Layer 4 of a small transformer language model trained on English Wikipedia (12 layers, counted from 0, width 96). Numbers have three digits each and are written without spaces.
In attention head 2, each number of a token's query is one row of weights dot the token's vector x plus its bias. The head spreads its attention over the tokens so far by the softmax of query dot key.

Query weights of the head. A number n stands for (n - 500) times 0.00057.
q0 (bias -0.129): 548475509330472649514466640265573401608470549436478671332436494597516385425667292393515725695513701889348422395324549777568395646375465558649467336572575642420460512518295565358436361553551485378395428241655394523610668544641534575654495406400406574565362494533292411603543486302650583527
q1 (bias -0.174): 333583495527495371625743516486541579392584564486558490560456632515398505373692458485702667632480547490497414211425637280397546400335445745603515411551569484562546410382266613462451550664350568561221406389538622604603674500549453664682360312421362572658370524411298604550440622323500556421
q2 (bias 0.166): 361490708313741397563362531380222560493546674613471564449407338430336466661324429522435428679683448267476566468512478434496641603415470307593321609445567441622578428495402631516648668552570446594536469498633481385360454695376399655609486555659601388573677493592569572486303410371495540423
q3 (bias -0.210): 630398556631443436519625568417438529570354451691600514515521411549655457441398553539525654201543499492694247458319408491431418559440459581432466508556455675523291616431591656353452682373502492406400320495341519586684583282564650524700301487573602550624620564601330460548472432392563428373
q4 (bias -0.170): 560287601360568386511842529633469479394480746312544550613691377503512435558625469453379575485422556518665390348576337394494408302496512305576628324553451521600546588712663487621403286480570616460714527468480587756635336439504507655465357510378458529424336385396399502490485646546416601325
q5 (bias 0.076): 477457465373338381429386792730415791406476227318410341492518518689128549458424622509439378706451520523451713782624474507277758707422347425384333564329609511363639437714448780528594598397528370391312573598521418335376614524539494678425526626598593609459558535659818630324399396320509474502
q6 (bias -0.000): 630479457496512487543500566475549348360409591519370492637568544520106506434482426540515588541387642508517525819638561545565475296401399596416502385554579572511557361636434410686562506555634498485572333482447341526432407345580405635565529530537583622517492637620544373571261328555294491582
q7 (bias -0.049): 591543549613470390395392509611495357478615355420505457530562470481587473678567481542444607709474531652525538397445751458435662645439553529466281503350443580434376208230527448621511700621674483546478614523581619520391435310490353708352471493626476300568458270430713356491643540514385486439
q8 (bias 0.085): 373552482524512512476355549678523360629584442340468396384447412593444663442362490549533619460450540442513612677571482545573491706517365303651497612424277471259597617621377648516640448624268707685379628524523560270371386677540496501606397413405526509581419669703626309535493570390368331394
q9 (bias -0.185): 539480648570512404490565298410631436244279566592279615559511632417325548573545340377374585428497341408517563426476517758438516603550455509482504302665479538511574268543418560485441428625442567512434676556463712483598681649436334554454421587540636577520527326670531378515424468324589691536
q10 (bias -0.162): 537526590464592401425527319339679469769709638364388770530298442577540365614590604720521634579375642695553403215399633567533611466333567784441408391679358369594439335332505509592232201385443712561644349442534471587402455457489587698609336434409421637417422669462174399612404497566623464516
q11 (bias 0.221): 592407819504261446546382653335365689246660335458496644501752735514253615484367620494400535253403497502622532751656386300492568538632352265432641480447666466579370405464525514269392386589588329544394686574816322572521318675533476720359547606428504546495692510506520625443341714506374403286
q12 (bias -0.164): 639378615372853595655481522632286349551392619775289279654570483359734474670607745305568571081459596348602417404446338266587299378687645435191571431658546473519721573536508434460414271340460458466541519439529479694425563327555435542567614337436473377715510446473496342482495649594628533568
q13 (bias 0.208): 460661409561573513575218577387404451480441391628575464586665483516351341244487423464577379477772407373351676762629566659375712485619331419531388591366771408605485494526463575384621608572474366594476711669502696211377530517682446417273340424678666679219548541615371536355465546581351520365
q14 (bias -0.164): 699440542721491456424379713547450375399397738577677525673461405318784430380534661343592373239298467613555546297172514652507501434551398381458450543378427451372520499412380413352578307653555572428701628529520650490480520338638738214597451491534566630569504567439423440538587407673596542485
q15 (bias -0.240): 535498613530410490375690461468439666500488580458375459576423314395469446369651522723412560583498394588693517114361356354609434479462522635545551563579508405580428473246556490641533426533545369387537567487558410599614570507635433370297596439423730431568394531409397529716564727440646549412
q16 (bias -0.111): 510547448541602654351574497365730435695515469575452609610535431424831353500465417558513547693402447461432332467356387509539408451507416525454296381521443524359812578380353685681456396558540472670597466368314635193439613500725572506691332589426482479330400472315382591468610598373569707550
q17 (bias -0.076): 508500668694583505546577519575493466576380412607428555372553481597697658510463386487526335483585672410575647386594458563487365366566672340526533636652589505391557713417315415578559468610360395432792536333284527498313397557445440538507216273555517430733542500178388497519397344602487457762
q18 (bias 0.135): 538402214514668502476628758476560531590473507360411423511302488285643350489504360627503573376691556506455569614655547318556459543652535576452487628447666533459465511429404354461495567473376587792631528545566427417454472588544611438512636576485464504570458263600432600448377232415314480531
q19 (bias -0.004): 564454644481577510426669658333332186438359358576398337524335599370720563511557485569554425150612602599334397375488378544596450141605580360455456397577656412520571578427465565440487335689382485413601512441622440476830634533523555548588466530432570552585830657724293367385439522693570559439
q20 (bias -0.069): 585561274540429488289620513479605668500635730436435473522577307591452482568416581449549514636503549532489672419422493443576300497398422521494457757614340463602483715429511622574531566575575573550596666540322538663458443548431360294389299437826237277511432527497376614324556285572468469507
q21 (bias 0.049): 583349562603342466689400473400400460501423556424508440474511277517517451517448658569479426541485476524552532568683464321577472612422345478331478660571469513552561534435537260525449432386485416573484426416482525481556515843439520685633412558510581624381455575537527605626389507743564399390
q22 (bias -0.070): 705456452531598569549720268339586645653566670586430346626721198266728559473381371362565404417428727728577438293352432530469437663483521389457588453460424418350575576536377599486504618366467649468667491487479560554528526369424592308338629472394466513240453655451671487573404589498630510422
q23 (bias 0.026): 645523376452341545586497454526697660561543485316521420502728328476577437384345400611490374536410680385478488498484311370683779448701295653692451527531306606474569892404497595556577394478335322561583395397268601620557279625335678029542498320634516463412327468553558491468807429747646464543
q24 (bias 0.213): 348761555619397420571556502601348470355613329476555364530563493499290504491352421518492395412638576489514693579637664572578480543409471514641520448336609401475743369660621628551502599546592371557537591471613230403556534535487429430510284702539421529318468341386545662499464445475319514440
q25 (bias 0.087): 460632331634523274229447319411473595551464304382553624418689443493379575471427421427364688562427604760614652469461481414396605539454403669781322476481732523510613275486428389604476743504505565464436598506647556635552457709599513606553545526455448470587451504490453356441401302287714551424
q26 (bias 0.032): 385392432398440537489390464334473724514534532429497536396436613474327493544690606535494477585441671458575462612361680555800662519565212678567438468465578620404536544454445618561507609519493699512531316418379684393464679574511431438344308697276555470574423476366468612608504357362564353401
q27 (bias 0.078): 368446597553696675581579414627607289625471438520557620370283657622361579415503453301422400226621275475490443646528281457408549457707390463395565525413562502550727530193581482538609668349492404475334516388597266477520560615695426612322472646513521641515728458766401404427462599609386515592
q28 (bias 0.057): 529354550345479215486422594508609465645631622398592555359453443588300302483566547603658549471440563489574312446602748405486538623565681598415639428501467729546500337444553395513553588483700451539379573530341547635523603458390542522276539581558512277398455341411599684522403429505475460296
q29 (bias -0.127): 512200498379535487616398543527468521350439403806657355520569729434626381613379511569636302413513588718551478388370631507286433380465786225171305460655349653464399260610600402630636436434576588409418626545407404612712519532521345552613586576324574519482630468686351481467374526332706711561
q30 (bias 0.059): 387436706482532603500465604274601469482267502634678433491595705502574368496452608549712683344539347574422592745691653565463372430630369369399659296394343443441366502563526309357826313341498553599550442583504252460478429590596358458278542457322539757558624441567568389573394441637617404579
q31 (bias -0.350): 518544392421264366639630340502862483482476668417521667534546216521605214585468692631227377810201570527454486113291541420628478669423497723600741370577464499561393812439506624523443620581586685397419461588372854654358600416450385523477423560427403522521270502207524468807641210388446467610

Each question shows a short text with each token's key, already scaled and adjusted for position as the last token sees it. A number n stands for (n - 500) times 0.0019.

Then comes the last token's vector x. A number n stands for (n - 500) times 0.016.

0 "\n": 476478280598556266370304439366544431595327692638551534489502617556699722471521450538561418403624
1 "M": 515642271642673133346376402413512333624384691729613585385465572520777803339489408515393471431830
2 "embers": 450527396577652183296386419336535455611269679716690705494545669528780830408465447411463299525766
3 " of": 669594438514608216332366479445614358683268680705700574522646712422801610372505448280365424369740
4 " the": 578676244565713142353380326322619437614251726772502600478606677511789749523661377416494325378680
5 " 4": 488616273668714271425455323519556327645221683890558494465488576391672489377500538436468478367863
6 "th": 472620282648627112370575325253667350557265728741525399520535620423678574307534317441480420353746
7 " D": 592591360598658168464552344425627281639221651718609570394541708491689509408472450409448457313851
8 "á": 658582357475616140449489403212750307596188545690669569528516710516664490420431363411502456310612
x: 538505283499584418482510507451550568614525496204560746391511452551344429403571466487452443722604519583395433512516618453702673680455593692659324568514547484545443592487517554548524560422520564450445468421501503415481581564366541503461615621556428353462514597322564436341397321590415415355
Which token does the last token look at most? 8 "á"

0 "ology": 497507326617552284375313462401568487590340647613535565516552613566664661461547471543551393448602
1 " at": 601618383517640241399420359353655337672248676659657519547543530435762554451528402501425441427721
2 " the": 574681223601704152366391300351607478609262721769483564471601662518780685524664353473535359410668
3 " University": 546591376623669179372526267446656451683222575775501626511574790493703579407616334517454355371693
4 " of": 630634453609655213336505393488616429704178653777566487550604727469774472326550455278471500355745
5 " Man": 624666421696693135484500451557686389557151504730444599428572640599733608432523410387509523379689
6 "it": 563672323641687178441531427441726305621197689645589507439616587478671526417553413369476442303706
7 "ob": 669550379618640165526580372415764346613215674709612577505568562438759451400638401276472529347685
8 "a": 657621266581657158468521378476688281617226633726569444433563645432730471349583440396468470407743
x: 603587385597506409538544516431537661492643510309538700370530458496402561293528352448478566837665585582518448524538535532679535683500495692771327526455561438508411396523496461436497494439547561511442463352528485490425434573392624427499556569532327431463578458389469515483338340549411459369
Which token does the last token look at most? 2 " the"

0 " 4,": 515529344606584279357310436389586409596306691674585515558580582580675607470540495580539402393642
1 " \"": 628521421525576139388426352459714329532368790750575541514580562476662681307509454480441508443696
2 "G": 610601249624629120467495371461663240643385762663643520480493589484609610302494443586488522378750
3 "l": 537474356574714120416494436463735292631284746657750517487570680531634526297501436587505388434753
4 "ory": 631614297634592166367511356428718297628355693720655503461647545430703663325516438389462429426659
5 " to": 737640385576686222336503357374689323615292640653750528515581547453755520388454438353374490411766
6 " the": 588678244582693125357433292371669420596273690788498556467578699538759688486672382457553390401683
7 " F": 587624295667663159445597361498624274644275615824455601350488680476652450368479424362520520302859
8 "ather": 557571390551647157409607418346666310563220644730550523548536662488840544404495387348483466423698
x: 494563464465471398492503501443484658505548573222678665339362559512355514311505456473544556796481569615536373458527706482511567694475572611722358666545506499589495618350484538506485634361453516538455477504536430513535400642287497444462559418667429330403543474505512567510472362447464437355
Which two tokens does the last token look at most, in order? 6 " the", 8 "ather"

0 " |": 524515303599554251369312384402554413571331650658571513517575582525654628461573463608548437387613
1 " National": 644570284556646130354416322490588350613357578728563571524652692510662677386602383500473355404584
2 " League": 497615325493734091330469298394616404599213597816530567427537573511568663432539365482393276472692
3 " |": 657586241645632210428477330412592302580220664752650499415609538384722479390525455468385473402798
4 " —": 600591334666681208324423337454588265539263707737652363558566394411655521362481463440331443436867
5 "N": 652611321641650118395482297485665287609273618668785563463547610464654546354563512553389490429769
6 "/": 684638329684623200440536320389686218507302801758596485443590500437634549336516414418443503427770
7 "a": 626524250533609078411501384394697231571287684667581400496535637400652525256514419473498467463764
8 " |": 706592259639603186425484305449645237602275630734690514428596612386667486320542488490412516368849
x: 495541420515447448513491577393498558434655570322545678450571410453582461401429389512445557797663471447412517510530561449691748651492430598721459618472495448521334554436524452532557510585596502569516381449630545300438400567414623416478535451656435373326408432350572614618519334518390342383
Which token does the last token look at most? 2 " League"

0 " F": 501523350607587241398357446416583389597323659660519547482549590572620591473536458527595440365625
1 "ian": 610529347527621192360492347377695346589275639707556506425689618483677633415452422417536453444672
2 "na": 601518294547712063423481375417651329603225630684530547511576626458767546421573465485457382455681
3 " F": 660631311642676172497530398526620225667292646784557611315552584442659444381438430356441491342850
4 "á": 684565386465614142467495403261751294615196550700703552481547634526650453430419370408479472362610
5 "il": 630588419579697200448482459399693222631186642708760510455601646436737395345549479473420450341659
6 " sp": 631628432637650240467514397403767324566313779734547464390494496516643455381448495298385469507733
7 "l": 593544376572777151514495458485806324634210670645735462432566654539664473348535492514503380436769
8 "it": 627635301610686176479473471413772274580258664589667446395623578493689583396500454420466435420754
x: 519387402487449512517458457393588629526667569224498769426410548652378454390436373516526561742610621672441493570438628399673541665432443610744392591442542503418445547486522522533604489466640667478450437383566444390509386493469521510456466534577387372440401446526538561493350344575494356424
Which token does the last token look at most, and with what share of its attention? 4 "á", with about 30%

0 "a": 510485315586555226384330418417573395582334671645550497514550600560656648448577437562569447429603
1 " |": 657560247625614193370446299431552275629312681757666547436629609398685547358519446544407488382803
2 " 19": 587554275736608208467453247548548242606302704789685523525657594390567478358474507506361452345803
3 " |": 667600270619641148371468280441613283607274660763633494457642596388690517329531459528418477362792
4 " +": 590627381614776120334370304550646340543337698737629451580576555492672574374499485444468494480845
5 "19": 592652319626575198438495245559638252622311715776680457539673561528603541328548521504459494430809
6 " |": 700600278621636138399489259467656279576261654745641493454641584396679495331559488521434500372823
7 "\n": 561488254590621144356431359399589276596312724701640508419513681447751775408496415440470403336748
8 "|": 555595203589599150378399323327516330579296695694631625434543677470832834403565371434467427307771
x: 442607397484473538470534678384581621386593476296569566427441344553420445410458461480401373768518513424493463444569526371701607702530453625732462632368412458449510612533324484554473500506611637547574379482473591494436420601396581324524526528712499508455459510506599640451568369518291367431
Which token does the last token look at most? 8 "|"

0 " such": 565502288639542221338308387390647537570371736677574495484543572574791659483538472418604465450606
1 " as": 683627397582742173356432386459636362596257659782578619514607706465657618414553490472416502464707
2 " his": 578614324644680138357391225430707503540351689807416598453665696522731617462586419414493339440751
3 " Sy": 596605281601686162448568279397657345544075570706469520431526612436559553396518323479562504346663
4 "m": 541608295643747125465652314484642396597251703762508517419507553478777489396579437429588448435738
5 "ph": 623493250493634160474721435335760286579173687714551529540574616442705462333604351395518528426684
6 "ony": 643575323574667110465553445514729394561134510685588485496542653504732629389617403377536576534678
7 " No.": 561657436643775195433459280552628372660273635790646547457556573553635501453617500349398462390889
8 " 2,": 711618344623751308409435478427713279613237644775692545494651574508733493467504582421386401410811
x: 501499361576476422490474458277592576489677510458392704353487417491462403464400437510427661816558448478393480524633600484622657567497465673739338473407573446493392559446560571512496677593531509611418359469536460449472388618440601353460514492694585437349483443403519477591451257570510452531
Which token does the last token look at most, and with what share of its attention? 2 " his", with about 30%

0 " |": 524515303599554251369312384402554413571331650658571513517575582525654628461573463608548437387613
1 "\n": 553492228585618141329400340380548329625323789723611521391515668436786781394450413457457403379767
2 "|": 554593182584596157380384317324498372608298716700606618419552650460849821395548366448451443353761
3 " E": 607464353601689203360412348358459309681224647722564512425455714501760682285378379410486498279784
4 "oin": 491524423530596195360445420255522262673131573719685587526551695461671715296432510359430477411676
5 " Mac": 591610407558614067458408459411634234551300621638562586492529674442697685396501284301420551291708
6 "N": 572616371651688218415486392420592256718255620674742712414461678529734598396509513413397493352806
7 "e": 611532370642691202372470566454574198634248697672575580385504567446759592324517420340472433396773
8 "ill": 503538353623671214418516536353680219586246690655760611440609633458707612394544428406349467346791
x: 461601396497420414470466457464529598516675620365536698394299483534358578411454416437615526818554547631412536530429635454674514627437498505805421612453572473456478610495410519424657591511600528471493394393477404513530467667307526302523458437643418376427414458496561609525435336559521385442
Which token does the last token look at most? 5 " Mac"

0 ".": 484455343619570262396300424413552357609359676628572529529558587560691732446555439580496405356632
1 " T": 544591326665580171353429381445615175571365718711676534499545574468761547372427404554439555376833
2 ".": 552479371624678180413427368429571169692369705701626546485592616458791736299474397475300367298842
3 " C": 657528298615570182412451414386610151656347698669623589461533699436702518232474341531412453301828
4 "os": 625582377628651233385434441319672248672313691650709501457531731428750592310392410425479436365670
5 "g": 601561314664648159443516469337683213675350790619790560472507591416780509361439497474543448339730
6 "ra": 604510427668594207458466421389680163646285653669682540394568669455783544340380494474407425361743
7 "ve": 668586324630690176388471551468649225676315661699685580432517578368764570378482450397403389413801
8 " |": 717588268643597230412407399431638217625320601733686537399622620394718591333525502498356466357833
x: 460587393544480467517465528372536564399686582320509638446575424422592491409427418458402593821664490456401473491572541456696702647541389626733411615487557448460389548457494489545611460560551501577457405405629568318423368543434609379487510423678464429303400483391575613561570373526410378370
Which two tokens does the last token look at most, in order? 0 ".", 2 "."

0 " sp": 494529352632592260422366409387653458551320720627483483470524545622633577463541486493581486476611
1 "l": 528470346589766159496495402471755367649230724630660442440576647549656494310500477584557434510769
2 "it": 573588258628695170468467423392740315612266710580602439415631580505683595366474424463508477477743
3 " from": 668628434496741186358478414385722474752139564682610492477617628454683515364543525451454448394780
4 " S": 666731408661624182458454322546737286608222560718520528366553652528664495351470408495478586389759
5 "inn": 521597422715737150432493383371777247591257642579647612594630629505701437417624517512474483302638
6 " F": 677672359655686164536553391533684244680277590768514617339556609457625395374491438369470507282831
7 "é": 703642408491685108511513395349735335580239578692589550495580634488672550389490331383542507298606
8 "in": 645658464570701171421509430471688307694190605687650575354549613499718493352529556480562470383758
x: 511535353608461428442411525456549637497696522319511699383327591528421518364506393481486592795654578681479501535481600368677617585404611584726378643503524509513531588414477486545435509519583682485419384361532490421440317597398587491462495531540374461435364456507552524511340425534328407426
Which token does the last token look at most? 7 "é"

0 "|": 475500294600546271386322413373531438578320667634559557507542618565694712483582440550577452367595
1 " Ed": 544392470526661264401463410398575372670185651760607654434496757451860618426450375420445510362737
2 "ward": 469501390591694113387446443360546372667312715742670557547603678504813755400469467344475359366659
3 " D": 556525389585649195448517371430552254690273711713670621375530693489707545425418448386397441340829
4 "oy": 517517435562656149406465460376666250600265598623698691507537639468677620411446398261454482396630
5 "le": 566482342539728199390518489386587229635219666742664512392560593488765632461435482358473474374658
6 " |": 654576274620640263417429388379583261648317658754693558446615663401731606369504480431356444354799
7 " ": 636574374567615147427382430561551254605289769744580513407451669500724552328446459395375428441874
8 " |": 674581255601634205394446347369619236614298670750657538489602663391694598317495510473400444353833
x: 515529387490458449489478598391573557423681586300552658436555406447589429467412441510412552814616469441424507551523555490720734649491404550744423660450513475495360545437522466524557473565541486596491415437611605282412369570396591361522525441682464371364460485398565570564542321528391365380
Which token does the last token look at most? 2 "ward"

0 " O": 522489385595596232389362406406572401610247645662573554518499582572645590474530484554618481345581
1 "p": 539552387557639164423552397344633309708243732720589461499538534502689457319443431374513456328661
2 ".": 549508409645698194431482393453604210729300676718605559482592570494738651329500389466329375260779
3 " 4": 565587315652672248431374435530612228693308681837671527463532544400626504328434539514396433409848
4 "7": 613626285634654232451484397439667204658344693770693514452617604519693491381443440498417437418801
5 "\n": 580489261600614172371415433358608250634314731724631571365497702467803780383433399428432418376781
6 "-": 616586233563653199415426394415540270655330832708629565391500618502791797302475417368457422355781
7 " C": 608532274616595200395474397328576192648315708667580609475468714443735571241464335478448451298874
8 "ell": 487547378536648182330451500308670279648242742686675530481574677461754667310503474408463417336774
x: 515528324612412430409427484504559618551641604394599612432345502616383450447518450466561484911543563649451481573422684442716523689529510549698293596460491455506446622483483491453539630443525526542571444388471505435443441586238519475402458482616367400375477478545508519487507297573412399484
Which token does the last token look at most, and with what share of its attention? 8 "ell", with about 30%

0 " ": 511500358608546236400314435461555388581289712645505523512516602603637602423547477546556458437675
1 " |": 651552249610623188388444301381588274609275686723597542485622605399654559315503474560445493379807
2 "\n": 561484211594623162343409371358566294631299770701603539417507679448757780384437424442459405380784
3 "|": 558590179587602165391389331319510349596292708687609634433546661473827825384540365448458442348773
4 " Car": 540477395515607177453384433351601250619317664730570578505482741480823737344417374364518494321672
5 "l": 421483379560771149377512449401622322675234749684686580478498736525731607346473424447514344347777
6 "ow": 453521418623658246391478406286649244631324713742665604503577675430795629435481393258445436330737
7 "–": 581569301620747291479479379444575226631339765750610607405532705465714647405464531253409534360804
8 "K": 571656356644639175478401409378609189595381631664654608486446634560805674435443464471458475416783
x: 543412239506524431463440461445562624508721571290569634495494573499380391468338477563677486720567531573541389471649531554665629718433563560728425553408425460325434399563442572523425606485534508510458374407458536512302468604436641351438588545665438524454553492469448543513524311517421398430
Which token does the last token look at most, and with what share of its attention? 4 " Car", with about 40%

0 " W": 484495382635606260364333419397591377572315636635555550509569559550657636470562460556583450395629
1 ".": 515477409589713181447460395445600211679343679704624547475615591456771671341478359486341375271797
2 " T": 555616351644610177399450418469677175579334683709682520471560552456758476383413409518439550365845
3 ".": 546498414597703180447469391453617188685352661705630546479608600464768666312483380462332383281817
4 " C": 670545314596591188451473425403644154659320669672621582443540677426695469244475338520422458290834
5 "os": 625600401617669236415452443338709255669295664656707492449542715427741545321402408417495445348664
6 "g": 607573333654663162467534476349713217676333770626788550461515575416778470374446500464557452324731
7 "ra": 606523449654615212486488422403713175643268625674677531386573651454772497352381495464430434350736
8 "ve": 677604343622700180414489552485680236674298639702683574428531566368754523391495452389415398401797
x: 550465362610451494530450389463552595404730515367550650433460500518425466311528368562569602777623484644500406530482548473535546641389450634802264554543537520469462426461394507555561572445432569471424518329589493359510458631389718427542488525689430482368400464434517611571455388585451360402
Which token does the last token look at most, and with what share of its attention? 0 " W", with about 30%

0 " in": 539520398592553292375333429369613450642265664641537532561561601610669605462569493544554417381586
1 " various": 647634292731666162378423391389673481634304703726541395494634587517742623411545487427579362403666
2 " ac": 600539288629609134496543406246747290686121644645449379581534635527559498269510456493492391479748
3 "adem": 672541343577708153498536362364791436525291689695471585459660693571647563395665411404310445416598
4 "ic": 685640242631612211477485401466685347696216708648468399443602649383679511332527508388486433429756
5 " j": 596539315545737134530527408592734459586215757579481472507504611595762573422586561402424460556789
6 "ourn": 586548320626658275517506384456767309588267717618627563492569558491710507351627495434463462499727
7 "als": 628656332721761214428423406436741431562255655638614443353591572553720608302502565322469388504715
8 " and": 790675348589728188463430405488665317671336671658701434427539573470866546419590548347458485455779
x: 466560313610342487490547430307598637480643359331498741360406470541497552322494360559462570701614606534418462532607577479646654599427442734642368527482361479455351473454484432495500478616477490588511522443590543414461397602431566406507503579673579587416482583505514592565435309454456321489
Which token does the last token look at most? 3 "adem"

0 "ut": 483514358620601299373352411356587451574272668623578540528564585591641657496556423543594476396597
1 "ed": 568525402668698244409519386365662437657282776672667501337596624530736580361545362332442529411800
2 " as": 695597390655740207359419412439646360621246671789547588459593710471660627419573484449386498455727
3 " the": 566644224590686149357413285358620459607283743794474576460583679537777714508685367462542376399681
4 " 192": 629536287699715270393463308465572385620202615867459546434546702488677519411570497419429514416804
5 "2": 500676240677688244392528287426565350602217686883530524420549600487665561374509471435489500405811
6 " Se": 590562360567710211355416454602638343550156586778474499397497606421806618388549354395477508399794
7 "an": 613541367587649152428584431404643294638162618716588564420609692482759589415571430387530452408761
8 "ad": 584577386659613186402598387388641313643178695696675588373586576461738534418559398391470412326820
x: 492538374530430472357564485460562685493647564342599700444373512615395491492473440483517574766653551590413501519499512415672552576420494726631334598364516401469444541540507516517545533521602609429452349393518425534519363715356608395551431588695404353460417366482555584459337397557436385357
Which token does the last token look at most? 3 " the"

0 " was": 553563302633620267312266438368564526546309672618558432518586555606614693478545478531544432465626
1 " award": 656500295598646167449379340377630472563321732715623484572621623494672757392523500463405390566678
2 "ed": 630512335646681217414464410371691430571278807608711431410629567482663608298511377360393492501808
3 " the": 602658207589696139381382272353603470578272734765513542481612637503764724500689369452524381447686
4 " St": 485585298554683166421556317485674308524297670774475517405491582519760618400564304420466606350781
5 "al": 489609371594713112389569337387637377574203659754520504340519678489764515325481409375603481401746
6 "in": 533584377559710185376565347450582390664173668740594553354507649495785564367527516430609486434811
7 " Pri": 640578344600759242461549430443673473635166647796612613405519697514685479489536388364522428385785
8 "ze": 596607342676743216381494365386694434564179653689588612451531573531705525386518492333568421393718
x: 556433325506544342461465477454637646501651413308403636363551474604363498334552423518462481733597522645522473468473564419675608559420486755661271694354634473568456596472561523519572514494577557514447480367604456511525440604324714491483587535595420397458468362414473473448409459434496407448
Which two tokens does the last token look at most, in order? 3 " the", 8 "ze"

0 "8)": 516501284581540266354341466421554398591364639683601526519562561546669645472542483601546394426619
1 "\n": 554487218594603167351402370371549320608322773743644580351489676430804771414455386436430402398788
2 "-": 578569204547654207398426365412508336652317856703627590386501604476793786319474418357462410368770
3 " P": 547557290591642122398439333432507272615380742701532614435517691476759654364421409385444469318877
4 "ian": 572489289513608189304493344346655357595318662704583573442622689492730753392427428337536434446739
5 "o": 595555324532682126316478425367622284615306657703560580434476710494789623369524357316470428491715
6 " Con": 628511419567542234469454422379673260684214623717628526380506703641699611286499388291379506370750
7 "c": 572573322587596208400580424323648238732207755627629530535426617453681422259505389384502400380833
8 "er": 621566316607636187442547438347665255610211692659594633439570618517708679351528416355508403402734
x: 549511286488518476510465473426574698455680556361648668385433520470443536320406361396510543811599541632517480569411596462714495643404467661694398696429521544481422596527469465502505573464596576548474538497625450462463379631306515452544561447596398391404420560426427510472435332478415352430
Which token does the last token look at most, and with what share of its attention? 5 "o", with about 20%

0 "qu": 515469303600610265399339446400628406615280760633535531495512605584712589458594459474552442429618
1 "enc": 543502330634632204490505463333622238666168781601613523495581600499666573358585408487450504480760
2 "ed": 602536373655721247452493429347700406640252752620653494344612608548730602343521380332434508461816
3 " the": 538645218592721181376434280344589458612237727798451574425565686545808707517658358428561413399722
4 " gen": 465440389647662169524553408418649435637191667651400622452511814664707618407489480380537466460789
5 "ome": 571539281670713185357577337309638426578149645819464532390568588491746613395623449326545469458763
6 " of": 676633433592676219367509410478716433691163619761545503528597719524779508366590489278490510374781
7 " an": 620595312600760265392425274389774496560167681730438421523609654587701687418582437425561477383761
8 " early": 587624326663657226358565297387680549662191666747505479480511595551813512428561506340592429383825
x: 593458474481312385344458497369537650423594476323510698412352475495260538447538459552444476755536441612462461482514524442648608595457434706674398503490511491639421611507551512544480527484505541562455538516672555629535339732409541392545463537657562487425389389585405657458436310531340364508
Which token does the last token look at most? 7 " an"

0 " 4": 467520328608607250389305406444573394587314663708584499520541562524643596456535503591574430421664
1 "th": 494565323621622072379514346252681328547344723681585401511578571420652576304476308535468413448723
2 " D": 606548401567647119446526339420639269650252642695643555405579662490680481398442441470448467378826
3 "á": 673558390468610113454470396239755293620214553685689567523562665519651464412419360440485470346589
4 "il": 625583420581689175428464453375699222630199647698742522488611667432730403329543465503423456337651
5 "==": 637468390653690211446476386485595299634248682594666464439633614479652665369544410366421429352790
6 "\n": 617486233632614209403392435329625269631263715691606540354456683452802771393456426425397451397809
7 "-": 614589204567659225422404396383521278659316835697625562396474622478786810307482435360440410350792
8 " 2nd": 425600234610686159379357375280601335539427685716582518547474626405698728323476359456392349402867
x: 543561444472358397378430550476568606464690620236497595392451352483323519394423518671491359797583578465397484475455564461557616601453307610696489572409489531412443651504534551402544494511598471490615417399398571368511503724388601420519449468745511430482549440476473597416547432671586415419
Which token does the last token look at most, and with what share of its attention? 8 " 2nd", with about 50%

0 " ": 511500358608546236400314435461555388581289712645505523512516602603637602423547477546556458437675
1 " |": 651552249610623188388444301381588274609275686723597542485622605399654559315503474560445493379807
2 " C": 654538293624563155398510320417608210614296722676559542522551642412607456249523357574458473312788
3 "e": 615552329622690133296487466462607259575258720698496476471573537441672541278513422450538455428744
4 "ann": 539558455560643131414545486440708224621224741695661590567631662424733503381569477447422461459723
5 " Com": 657644408550667041521470440425688224501219609742550612393540642463620555431517510382434589475711
6 "h": 595603343698624167453602397400696241606244681643605497425520542471629451393472364427509505362811
7 "air": 656533390600667203392546452390712283587136573750702473421607641501652592392526423362436585384687
8 "le": 646540310579732179411569448466658246618176621766647463369567549496716558455514520369496503393715
x: 510549346582495498516452487396530676559601494338586607398413498487394453319467406562506584915632466673532439495462498446592595625430542590775283607576605472527351534637427476471536539466516585526476561446626437445510377516366608389533549472599330395432427453493494572586270396447473460400
Which token does the last token look at most, and with what share of its attention? 5 " Com", with about 40%

0 "ent": 497528335605609258388366436378568453586289702656569555511577609582662638465556427506545418377593
1 " res": 529526364645599207422452494402626258674129629639470485467532590535598633237379565346398449589768
2 "earch": 649645253639692157429346389341657376605321677647576478430597636475754645411503384357420387506667
3 " claim": 665606364598681200505365511448691381532171725678638490473637585475795679504513493295338483584716
4 "s": 679589304680702267430423458410691322627243771601676436318587579427743665319438474364395429519762
5 " that": 643652343555630220387335481501651323633335730721669612492629647478888694406491428372276331419762
6 " the": 567652231585670151345386330352601392583285757785513588466591721526805743491659374443507372386693
7 " pro": 579511336576621162504479318352658319571234741761529475421465702521748615411449517258456494432657
8 "gress": 508612269667697246387506513323657364537119695694546511485585687565689734350516468371526480469699
x: 519507413386446487418411575414519691526628527327546654367466415535405453455401389462485561795542567731499598484482601466570499668464537578765322651365496551449383577436564502549507588439643601422516444386587491562397382637408491317441562557665497461316470379531537410586391333561571415459
Which token does the last token look at most, and with what share of its attention? 7 " pro", with about 40%

0 "-": 522504297592589278422342409432576400593319731638547527487523590590669669438552458513595465401626
1 "G": 594580245626665137481488344448607246648365776645628551461471593503662648324467426554500551428822
2 "en": 607461308649718180444509408341680314598306710655648647466596699498729628321488445485587473502739
3 "eral": 649547288557640133448462370382663318625223607669701562418571633477724727380529377329461438471635
4 " Tim": 655614372564642098478462452471714294550246579696649710518547653427875565490605421386446575510710
5 " He": 668535379539672161422515369544664291614287625782639568342462619550741526406501380392399450454734
6 "al": 576599408608648103427524413447657235581255667724657553337550662477721527319475421407479454422728
7 "y": 555588351633662134430568358508613245596238690724663547382609579405641603415464442342473437405787
8 " on": 604556425565634273406513362489720340663147614761667480512609582497748598432567545326480536452803
x: 415642360503341349432561501363512545513689420258599717374574429445478463465455438529474533829614463541412489595474605369654567576426477502737318546490571438470384501378472520445534550623562581575519532528681541603531402654439565312577354449552514476378376510601440544604493401473451442484
Which token does the last token look at most? 4 " Tim"